Layer 6 of a small transformer language model trained on English Wikipedia (13 layers, counted from 0, width 128).
A neuron's activation on a vector x is GELU(weights . x + bias), where the dot is the dot product.
The model reads these tokens: " " "ke" "ep" "s" " her" " a" "way" " from"

The vector x that enters this layer's MLP at each token. A number n stands for (n - 128) times 0.028.
0 " ": 239, 108, 152, 127, 169, 121, 73, 163, 123, 175, 95, 185, 107, 130, 123, 118, 108, 164, 61, 121, 163, 169, 137, 46, 81, 154, 119, 151, 107, 103, 78, 147, 120, 80, 57, 104, 130, 119, 122, 173, 114, 143, 101, 127, 138, 160, 137, 82, 170, 155, 98, 103, 113, 156, 134, 136, 116, 176, 79, 115, 196, 183, 131, 150, 146, 110, 130, 162, 90, 162, 136, 165, 74, 127, 137, 56, 152, 126, 113, 114, 144, 159, 108, 122, 138, 189, 137, 159, 211, 197, 117, 75, 128, 101, 98, 111, 86, 17, 137, 54, 126, 126, 210, 147, 123, 150, 140, 105, 146, 167, 173, 86, 118, 139, 159, 151, 102, 125, 60, 23, 124, 216, 143, 42, 151, 125, 145, 150
1 "ke": 197, 162, 151, 136, 67, 143, 146, 98, 110, 115, 125, 122, 155, 91, 128, 161, 121, 163, 156, 141, 110, 148, 81, 122, 133, 74, 129, 164, 56, 205, 27, 175, 129, 133, 120, 121, 171, 71, 127, 163, 155, 101, 99, 98, 76, 179, 175, 115, 120, 163, 81, 49, 161, 153, 136, 90, 140, 144, 104, 110, 162, 141, 137, 146, 166, 196, 117, 80, 66, 161, 81, 177, 141, 105, 50, 105, 231, 190, 144, 207, 71, 121, 153, 56, 116, 175, 157, 130, 154, 138, 131, 105, 160, 95, 182, 168, 119, 145, 180, 60, 104, 145, 120, 97, 110, 173, 89, 136, 141, 181, 142, 143, 50, 133, 118, 131, 72, 104, 55, 22, 171, 153, 108, 169, 159, 118, 92, 132
2 "ep": 196, 133, 176, 95, 147, 143, 151, 98, 141, 98, 102, 176, 170, 80, 81, 133, 142, 140, 121, 155, 175, 143, 54, 157, 160, 71, 138, 151, 63, 204, 65, 150, 176, 74, 78, 163, 127, 128, 110, 153, 150, 75, 95, 122, 72, 158, 177, 134, 161, 203, 121, 84, 146, 144, 153, 86, 148, 94, 157, 108, 182, 137, 107, 126, 150, 215, 124, 98, 113, 138, 80, 150, 92, 75, 72, 120, 189, 198, 189, 171, 72, 155, 52, 72, 132, 173, 120, 154, 133, 144, 178, 72, 135, 147, 171, 139, 112, 184, 200, 93, 125, 109, 108, 117, 156, 161, 149, 91, 167, 128, 115, 192, 83, 103, 112, 132, 55, 126, 63, 25, 151, 140, 90, 116, 137, 91, 83, 91
3 "s": 205, 125, 144, 104, 151, 135, 156, 54, 112, 102, 105, 133, 189, 98, 92, 162, 165, 196, 105, 200, 168, 121, 58, 159, 143, 65, 155, 166, 82, 182, 64, 204, 182, 128, 82, 138, 137, 86, 125, 120, 116, 115, 75, 96, 80, 121, 136, 141, 103, 193, 138, 119, 150, 162, 119, 122, 183, 143, 165, 135, 187, 133, 145, 145, 169, 209, 147, 137, 100, 153, 108, 146, 133, 66, 76, 67, 167, 204, 142, 116, 73, 147, 113, 95, 131, 144, 132, 155, 139, 121, 140, 103, 94, 171, 207, 139, 118, 164, 187, 61, 143, 117, 131, 76, 99, 133, 77, 94, 152, 148, 156, 194, 110, 131, 69, 110, 29, 108, 65, 7, 119, 156, 79, 116, 143, 99, 96, 115
4 " her": 164, 138, 179, 55, 141, 198, 169, 96, 120, 165, 125, 165, 177, 57, 152, 156, 131, 188, 111, 187, 144, 119, 75, 125, 147, 76, 168, 148, 75, 214, 82, 156, 90, 77, 73, 150, 119, 108, 143, 157, 108, 107, 157, 69, 53, 143, 166, 163, 146, 177, 142, 103, 153, 151, 128, 134, 175, 112, 112, 143, 188, 148, 133, 162, 131, 212, 147, 128, 77, 137, 112, 145, 124, 79, 90, 63, 204, 177, 164, 180, 82, 139, 85, 114, 91, 168, 147, 160, 76, 124, 127, 111, 170, 122, 163, 159, 116, 163, 161, 81, 112, 112, 121, 144, 87, 162, 88, 64, 141, 178, 119, 150, 54, 157, 123, 78, 59, 63, 49, 19, 125, 155, 77, 119, 155, 116, 84, 134
5 " a": 193, 155, 210, 81, 177, 173, 175, 97, 133, 135, 141, 155, 144, 65, 122, 157, 123, 153, 158, 218, 149, 140, 87, 115, 150, 86, 110, 115, 112, 199, 59, 142, 110, 72, 128, 147, 127, 132, 104, 175, 104, 86, 161, 94, 57, 173, 134, 182, 140, 173, 137, 116, 167, 129, 105, 95, 206, 75, 125, 128, 191, 185, 133, 136, 162, 186, 138, 145, 108, 141, 111, 174, 130, 68, 81, 100, 170, 175, 144, 189, 72, 149, 83, 79, 66, 138, 175, 161, 125, 114, 146, 138, 181, 94, 162, 135, 119, 136, 150, 41, 94, 108, 149, 116, 111, 158, 92, 94, 125, 171, 109, 150, 48, 108, 97, 124, 54, 28, 68, 50, 120, 145, 102, 157, 127, 141, 64, 120
6 "way": 168, 150, 132, 85, 127, 131, 103, 92, 73, 127, 153, 186, 142, 119, 92, 175, 161, 124, 133, 219, 132, 126, 89, 122, 136, 107, 127, 104, 93, 236, 82, 198, 97, 89, 83, 105, 151, 99, 115, 129, 116, 43, 118, 103, 82, 185, 174, 171, 158, 169, 92, 113, 168, 184, 90, 122, 184, 86, 118, 112, 178, 155, 128, 129, 175, 237, 142, 120, 149, 144, 67, 143, 125, 55, 67, 57, 225, 168, 139, 176, 52, 160, 124, 86, 113, 162, 171, 80, 118, 113, 121, 100, 134, 124, 188, 131, 160, 168, 179, 125, 79, 116, 122, 136, 147, 197, 96, 111, 118, 149, 147, 125, 55, 145, 162, 99, 58, 93, 74, 36, 122, 169, 69, 135, 131, 141, 112, 124
7 " from": 157, 178, 161, 62, 155, 150, 154, 132, 113, 134, 146, 135, 161, 92, 144, 176, 166, 169, 94, 198, 169, 104, 66, 124, 118, 98, 159, 110, 139, 191, 52, 196, 97, 98, 46, 106, 120, 126, 133, 156, 113, 101, 139, 105, 60, 163, 149, 116, 150, 162, 121, 83, 179, 146, 91, 113, 208, 129, 136, 119, 151, 183, 140, 118, 152, 198, 97, 104, 156, 159, 92, 109, 106, 124, 84, 55, 190, 208, 151, 157, 36, 164, 87, 126, 143, 178, 166, 173, 128, 87, 138, 163, 168, 73, 185, 175, 112, 162, 165, 87, 104, 111, 139, 142, 113, 143, 98, 107, 137, 181, 119, 156, 79, 120, 122, 114, 35, 69, 60, 35, 115, 160, 61, 123, 154, 79, 74, 125

Each question shows the input weights of one neuron of the MLP. A number n stands for (n - 128) times 0.004.

n161 (bias -0.062): 154, 115, 120, 134, 163, 71, 124, 178, 167, 102, 120, 115, 101, 130, 132, 94, 121, 172, 110, 175, 134, 94, 141, 134, 108, 135, 132, 137, 144, 101, 145, 130, 124, 87, 158, 140, 121, 156, 114, 136, 144, 159, 159, 92, 129, 92, 145, 119, 130, 86, 119, 198, 152, 150, 142, 108, 134, 138, 35, 63, 117, 142, 163, 138, 78, 120, 74, 119, 129, 101, 164, 96, 101, 88, 133, 113, 139, 129, 101, 120, 78, 143, 130, 133, 129, 127, 136, 93, 132, 107, 135, 169, 177, 143, 170, 193, 83, 150, 97, 97, 128, 131, 148, 179, 99, 112, 176, 162, 160, 163, 145, 160, 140, 103, 140, 143, 135, 145, 136, 102, 135, 159, 178, 78, 93, 129, 121, 146
Which token does this neuron like most? 0 " "

n274 (bias -0.048): 195, 78, 89, 143, 127, 142, 141, 131, 145, 86, 107, 99, 107, 125, 189, 185, 93, 92, 98, 139, 147, 173, 110, 160, 127, 100, 129, 113, 79, 170, 113, 88, 140, 81, 156, 162, 85, 156, 86, 175, 122, 164, 168, 90, 108, 146, 116, 127, 185, 65, 116, 130, 97, 120, 110, 96, 90, 147, 127, 117, 133, 113, 117, 113, 133, 111, 138, 205, 174, 122, 148, 123, 142, 95, 167, 160, 72, 73, 105, 176, 142, 159, 152, 106, 117, 177, 168, 153, 110, 115, 91, 156, 112, 135, 80, 109, 156, 128, 135, 125, 123, 148, 147, 126, 81, 137, 80, 150, 108, 115, 129, 160, 127, 145, 128, 135, 76, 150, 89, 192, 135, 155, 68, 132, 117, 121, 140, 177
Its two highest activations, in order, are on tokens 5 " a", 0 " "

n227 (bias -0.045): 148, 104, 137, 92, 129, 174, 137, 158, 169, 168, 164, 161, 96, 121, 187, 131, 108, 184, 97, 119, 96, 173, 110, 144, 153, 125, 111, 88, 160, 146, 179, 107, 105, 168, 144, 87, 58, 104, 206, 103, 94, 104, 141, 61, 124, 85, 120, 112, 136, 158, 154, 136, 95, 128, 119, 150, 108, 164, 119, 100, 129, 80, 154, 126, 114, 108, 136, 149, 140, 122, 89, 103, 83, 81, 101, 140, 180, 99, 111, 131, 155, 109, 155, 154, 154, 197, 118, 186, 113, 95, 135, 126, 96, 168, 142, 116, 103, 118, 90, 118, 152, 140, 157, 112, 133, 190, 110, 96, 113, 122, 102, 116, 146, 149, 101, 149, 139, 179, 164, 142, 141, 89, 144, 180, 84, 115, 113, 131
Which token does this neuron like most? 4 " her"

n321 (bias -0.060): 159, 105, 120, 101, 128, 148, 141, 97, 150, 161, 115, 133, 108, 158, 164, 151, 100, 119, 119, 137, 19, 148, 133, 109, 147, 164, 158, 134, 198, 123, 168, 135, 104, 96, 184, 92, 134, 111, 129, 134, 85, 83, 129, 174, 124, 169, 169, 163, 142, 136, 124, 115, 104, 129, 116, 83, 144, 147, 118, 83, 112, 71, 144, 164, 171, 144, 141, 111, 150, 122, 86, 106, 141, 103, 129, 128, 116, 130, 107, 92, 76, 118, 165, 166, 117, 76, 135, 123, 129, 99, 138, 175, 116, 184, 123, 107, 116, 24, 144, 175, 135, 120, 174, 101, 149, 141, 160, 129, 105, 151, 129, 126, 134, 119, 142, 102, 202, 144, 142, 73, 164, 78, 138, 108, 135, 158, 141, 123
Which token does this neuron like most? 6 "way"

n245 (bias -0.026): 74, 126, 109, 85, 118, 153, 143, 106, 138, 140, 131, 153, 167, 99, 63, 165, 101, 164, 104, 108, 99, 51, 162, 118, 131, 110, 98, 96, 174, 137, 122, 179, 147, 186, 186, 104, 143, 173, 141, 126, 159, 155, 161, 90, 111, 110, 122, 194, 162, 158, 141, 131, 116, 124, 141, 168, 102, 107, 162, 137, 133, 144, 86, 100, 73, 143, 153, 170, 187, 186, 152, 136, 133, 134, 122, 87, 105, 112, 112, 137, 140, 170, 141, 101, 154, 138, 147, 66, 79, 149, 105, 170, 130, 118, 101, 121, 132, 154, 120, 131, 92, 96, 150, 120, 167, 201, 143, 107, 112, 117, 93, 74, 140, 98, 156, 118, 163, 151, 117, 103, 129, 87, 134, 95, 57, 139, 129, 97
Which token does this neuron like most? 6 "way"

n13 (bias -0.069): 155, 104, 115, 116, 193, 75, 107, 110, 145, 86, 99, 127, 98, 106, 138, 136, 111, 166, 83, 144, 107, 104, 167, 143, 139, 155, 119, 79, 110, 106, 137, 160, 131, 144, 111, 125, 135, 145, 147, 104, 118, 191, 113, 145, 103, 127, 138, 127, 141, 131, 115, 136, 148, 104, 133, 159, 142, 135, 119, 136, 135, 126, 121, 102, 135, 77, 142, 147, 114, 101, 89, 112, 127, 113, 153, 147, 121, 148, 133, 137, 98, 129, 142, 129, 144, 136, 177, 125, 113, 132, 103, 142, 124, 183, 128, 111, 183, 143, 133, 124, 132, 97, 129, 105, 125, 135, 162, 150, 97, 139, 137, 137, 108, 172, 127, 101, 108, 134, 152, 122, 126, 116, 134, 146, 144, 148, 151, 120
On which token does it fire most, and how strongly? 3 "s", at about 0.26

n159 (bias -0.075): 91, 186, 149, 175, 153, 129, 101, 186, 143, 119, 89, 125, 116, 142, 145, 168, 132, 84, 121, 124, 101, 142, 125, 143, 110, 102, 140, 166, 100, 130, 97, 32, 163, 161, 125, 152, 148, 134, 122, 104, 78, 174, 150, 133, 146, 146, 127, 164, 87, 144, 174, 133, 94, 75, 142, 164, 105, 105, 136, 105, 104, 165, 125, 133, 118, 99, 105, 185, 136, 145, 146, 173, 112, 144, 139, 142, 137, 138, 105, 158, 185, 97, 135, 67, 53, 84, 147, 177, 129, 112, 139, 119, 156, 92, 162, 145, 158, 149, 115, 121, 133, 113, 127, 114, 145, 83, 196, 69, 196, 134, 138, 119, 124, 110, 159, 74, 74, 101, 133, 92, 163, 117, 138, 111, 72, 123, 148, 115
On which token does it fire most, and how strongly? 5 " a", at about 0.55

n146 (bias -0.060): 142, 109, 133, 112, 135, 160, 80, 161, 132, 97, 147, 111, 121, 102, 157, 90, 112, 149, 101, 160, 83, 111, 108, 94, 136, 154, 211, 124, 100, 109, 193, 137, 84, 121, 92, 162, 125, 128, 66, 64, 148, 158, 155, 97, 149, 97, 133, 152, 172, 88, 112, 88, 169, 109, 125, 137, 179, 163, 67, 166, 143, 148, 102, 140, 165, 145, 123, 153, 130, 100, 79, 139, 102, 148, 60, 123, 124, 58, 110, 182, 94, 169, 124, 155, 161, 107, 105, 87, 140, 139, 99, 160, 111, 128, 184, 128, 140, 119, 121, 152, 164, 107, 102, 175, 124, 123, 130, 157, 88, 84, 152, 154, 86, 142, 135, 111, 118, 135, 146, 151, 168, 122, 135, 167, 125, 173, 109, 122
On which three tokens does it fire most, strongest first? 6 "way", 4 " her", 7 " from"

n235 (bias -0.038): 99, 107, 139, 112, 112, 174, 136, 137, 142, 167, 154, 148, 127, 135, 99, 112, 150, 133, 108, 151, 130, 118, 105, 153, 131, 135, 94, 184, 183, 123, 90, 76, 147, 146, 105, 111, 115, 96, 124, 113, 150, 68, 191, 137, 122, 106, 176, 139, 165, 117, 98, 188, 127, 192, 122, 86, 122, 136, 109, 90, 138, 146, 124, 110, 157, 152, 77, 151, 105, 222, 114, 168, 135, 137, 127, 154, 54, 133, 92, 132, 136, 163, 156, 159, 138, 123, 142, 110, 110, 101, 129, 126, 149, 110, 87, 80, 123, 72, 79, 177, 93, 117, 170, 118, 119, 153, 128, 108, 116, 74, 131, 126, 73, 139, 157, 77, 149, 141, 142, 118, 103, 56, 118, 168, 101, 143, 144, 104
Which token does this neuron like most? 6 "way"

n30 (bias -0.041): 107, 116, 105, 117, 143, 140, 156, 166, 106, 155, 144, 128, 131, 141, 156, 118, 76, 110, 159, 90, 93, 129, 147, 82, 141, 67, 80, 213, 154, 118, 180, 136, 95, 146, 127, 114, 116, 190, 202, 101, 110, 56, 86, 125, 185, 120, 156, 144, 89, 136, 76, 122, 117, 134, 119, 124, 140, 146, 104, 108, 97, 101, 106, 84, 161, 173, 122, 107, 96, 92, 120, 148, 116, 94, 122, 137, 104, 129, 122, 144, 36, 84, 208, 137, 130, 137, 105, 103, 218, 103, 172, 109, 94, 159, 149, 94, 195, 133, 78, 138, 125, 148, 142, 114, 170, 192, 157, 114, 134, 145, 119, 105, 111, 128, 187, 162, 133, 134, 81, 144, 133, 152, 135, 136, 110, 128, 145, 146
Which token does this neuron like most? 6 "way"

n259 (bias -0.066): 136, 113, 133, 149, 104, 136, 154, 148, 164, 106, 122, 177, 70, 141, 63, 114, 135, 137, 156, 147, 109, 154, 89, 135, 107, 149, 153, 127, 139, 73, 135, 108, 164, 149, 176, 158, 115, 145, 133, 148, 96, 126, 187, 111, 106, 113, 129, 139, 146, 156, 117, 133, 70, 102, 122, 100, 69, 125, 107, 128, 140, 170, 135, 63, 130, 137, 154, 130, 153, 137, 100, 104, 112, 83, 173, 99, 114, 116, 151, 143, 118, 140, 119, 152, 129, 150, 167, 163, 140, 137, 132, 111, 134, 152, 171, 122, 108, 102, 107, 135, 111, 115, 110, 81, 138, 127, 158, 158, 134, 116, 112, 148, 156, 162, 137, 159, 124, 131, 156, 143, 143, 103, 98, 140, 131, 100, 92, 93
Which token does this neuron like most? 2 "ep"

n275 (bias -0.064): 155, 118, 123, 135, 77, 116, 104, 105, 134, 79, 138, 100, 146, 181, 180, 115, 112, 106, 83, 178, 111, 89, 127, 113, 149, 131, 110, 130, 166, 115, 119, 80, 122, 177, 172, 191, 153, 183, 169, 122, 119, 102, 163, 97, 92, 105, 104, 108, 103, 139, 114, 73, 107, 145, 136, 118, 71, 142, 111, 162, 128, 145, 120, 163, 154, 128, 145, 144, 156, 199, 129, 196, 166, 112, 150, 147, 142, 126, 116, 107, 92, 136, 169, 107, 208, 136, 168, 144, 119, 126, 133, 87, 110, 137, 108, 72, 113, 79, 103, 145, 93, 102, 102, 118, 152, 148, 108, 164, 112, 123, 121, 122, 108, 114, 161, 116, 137, 123, 86, 127, 111, 89, 149, 145, 114, 144, 140, 183
On which token does it fire most, and how strongly? 1 "ke", at about 0.25

n144 (bias -0.073): 119, 92, 131, 161, 123, 122, 163, 145, 172, 177, 137, 127, 119, 149, 139, 96, 136, 124, 126, 147, 106, 90, 116, 154, 127, 147, 159, 118, 138, 111, 84, 126, 137, 126, 69, 138, 94, 127, 142, 150, 113, 127, 134, 159, 124, 138, 81, 161, 97, 132, 117, 151, 140, 153, 136, 145, 132, 132, 140, 105, 150, 119, 100, 86, 141, 149, 157, 121, 114, 127, 104, 177, 171, 123, 183, 139, 83, 156, 116, 85, 163, 113, 71, 132, 164, 134, 125, 101, 132, 141, 142, 118, 130, 130, 153, 82, 111, 129, 120, 148, 125, 128, 86, 152, 113, 182, 130, 145, 87, 119, 95, 138, 153, 161, 111, 162, 132, 83, 100, 117, 134, 108, 124, 128, 154, 99, 132, 151
Which token does this neuron like most? 3 "s"

n215 (bias -0.013): 128, 128, 128, 128, 128, 129, 128, 129, 130, 128, 127, 128, 127, 129, 128, 127, 127, 130, 130, 128, 129, 127, 127, 128, 127, 129, 128, 128, 127, 128, 127, 128, 127, 127, 128, 129, 128, 127, 127, 128, 127, 128, 128, 128, 127, 127, 128, 128, 129, 128, 128, 129, 129, 128, 129, 128, 128, 127, 128, 128, 127, 128, 128, 128, 128, 127, 129, 128, 129, 127, 128, 128, 129, 128, 128, 127, 129, 127, 129, 127, 128, 128, 128, 127, 129, 129, 127, 128, 129, 128, 128, 129, 128, 127, 128, 128, 127, 128, 127, 128, 128, 129, 129, 128, 128, 128, 129, 128, 128, 130, 129, 130, 127, 127, 128, 127, 129, 128, 128, 128, 127, 128, 127, 129, 127, 128, 128, 128
Which token does this neuron like most? 5 " a"

n199 (bias -0.008): 161, 119, 112, 148, 145, 122, 147, 134, 151, 119, 132, 152, 143, 102, 109, 125, 124, 133, 72, 133, 171, 141, 190, 150, 137, 166, 140, 115, 163, 102, 98, 112, 164, 163, 92, 148, 140, 134, 151, 121, 141, 149, 158, 122, 144, 141, 123, 127, 92, 128, 135, 200, 127, 147, 130, 95, 161, 144, 113, 123, 110, 143, 141, 115, 103, 100, 98, 121, 148, 113, 154, 138, 183, 114, 105, 102, 122, 94, 132, 141, 144, 148, 74, 110, 148, 148, 122, 117, 90, 75, 157, 120, 95, 147, 134, 140, 110, 146, 154, 139, 155, 145, 165, 81, 131, 121, 109, 108, 122, 77, 137, 101, 130, 128, 156, 154, 78, 96, 133, 160, 132, 117, 142, 104, 117, 79, 112, 90
On which token does it fire most, and how strongly? 3 "s", at about 0.48

n175 (bias -0.051): 127, 131, 123, 182, 132, 127, 109, 127, 125, 118, 163, 126, 133, 105, 133, 132, 120, 75, 214, 156, 150, 72, 178, 138, 150, 128, 153, 158, 161, 142, 144, 117, 100, 77, 96, 148, 111, 120, 144, 140, 151, 163, 108, 52, 142, 153, 132, 137, 133, 102, 119, 147, 132, 101, 119, 103, 146, 44, 98, 153, 160, 93, 156, 125, 156, 82, 156, 109, 106, 173, 139, 82, 116, 114, 148, 111, 118, 123, 86, 131, 204, 152, 101, 149, 123, 115, 130, 164, 160, 88, 152, 112, 139, 181, 95, 140, 127, 119, 134, 116, 105, 127, 150, 92, 122, 120, 191, 103, 151, 142, 131, 183, 141, 120, 93, 154, 173, 96, 125, 75, 107, 120, 124, 86, 97, 131, 114, 157
Which token does this neuron like most? 5 " a"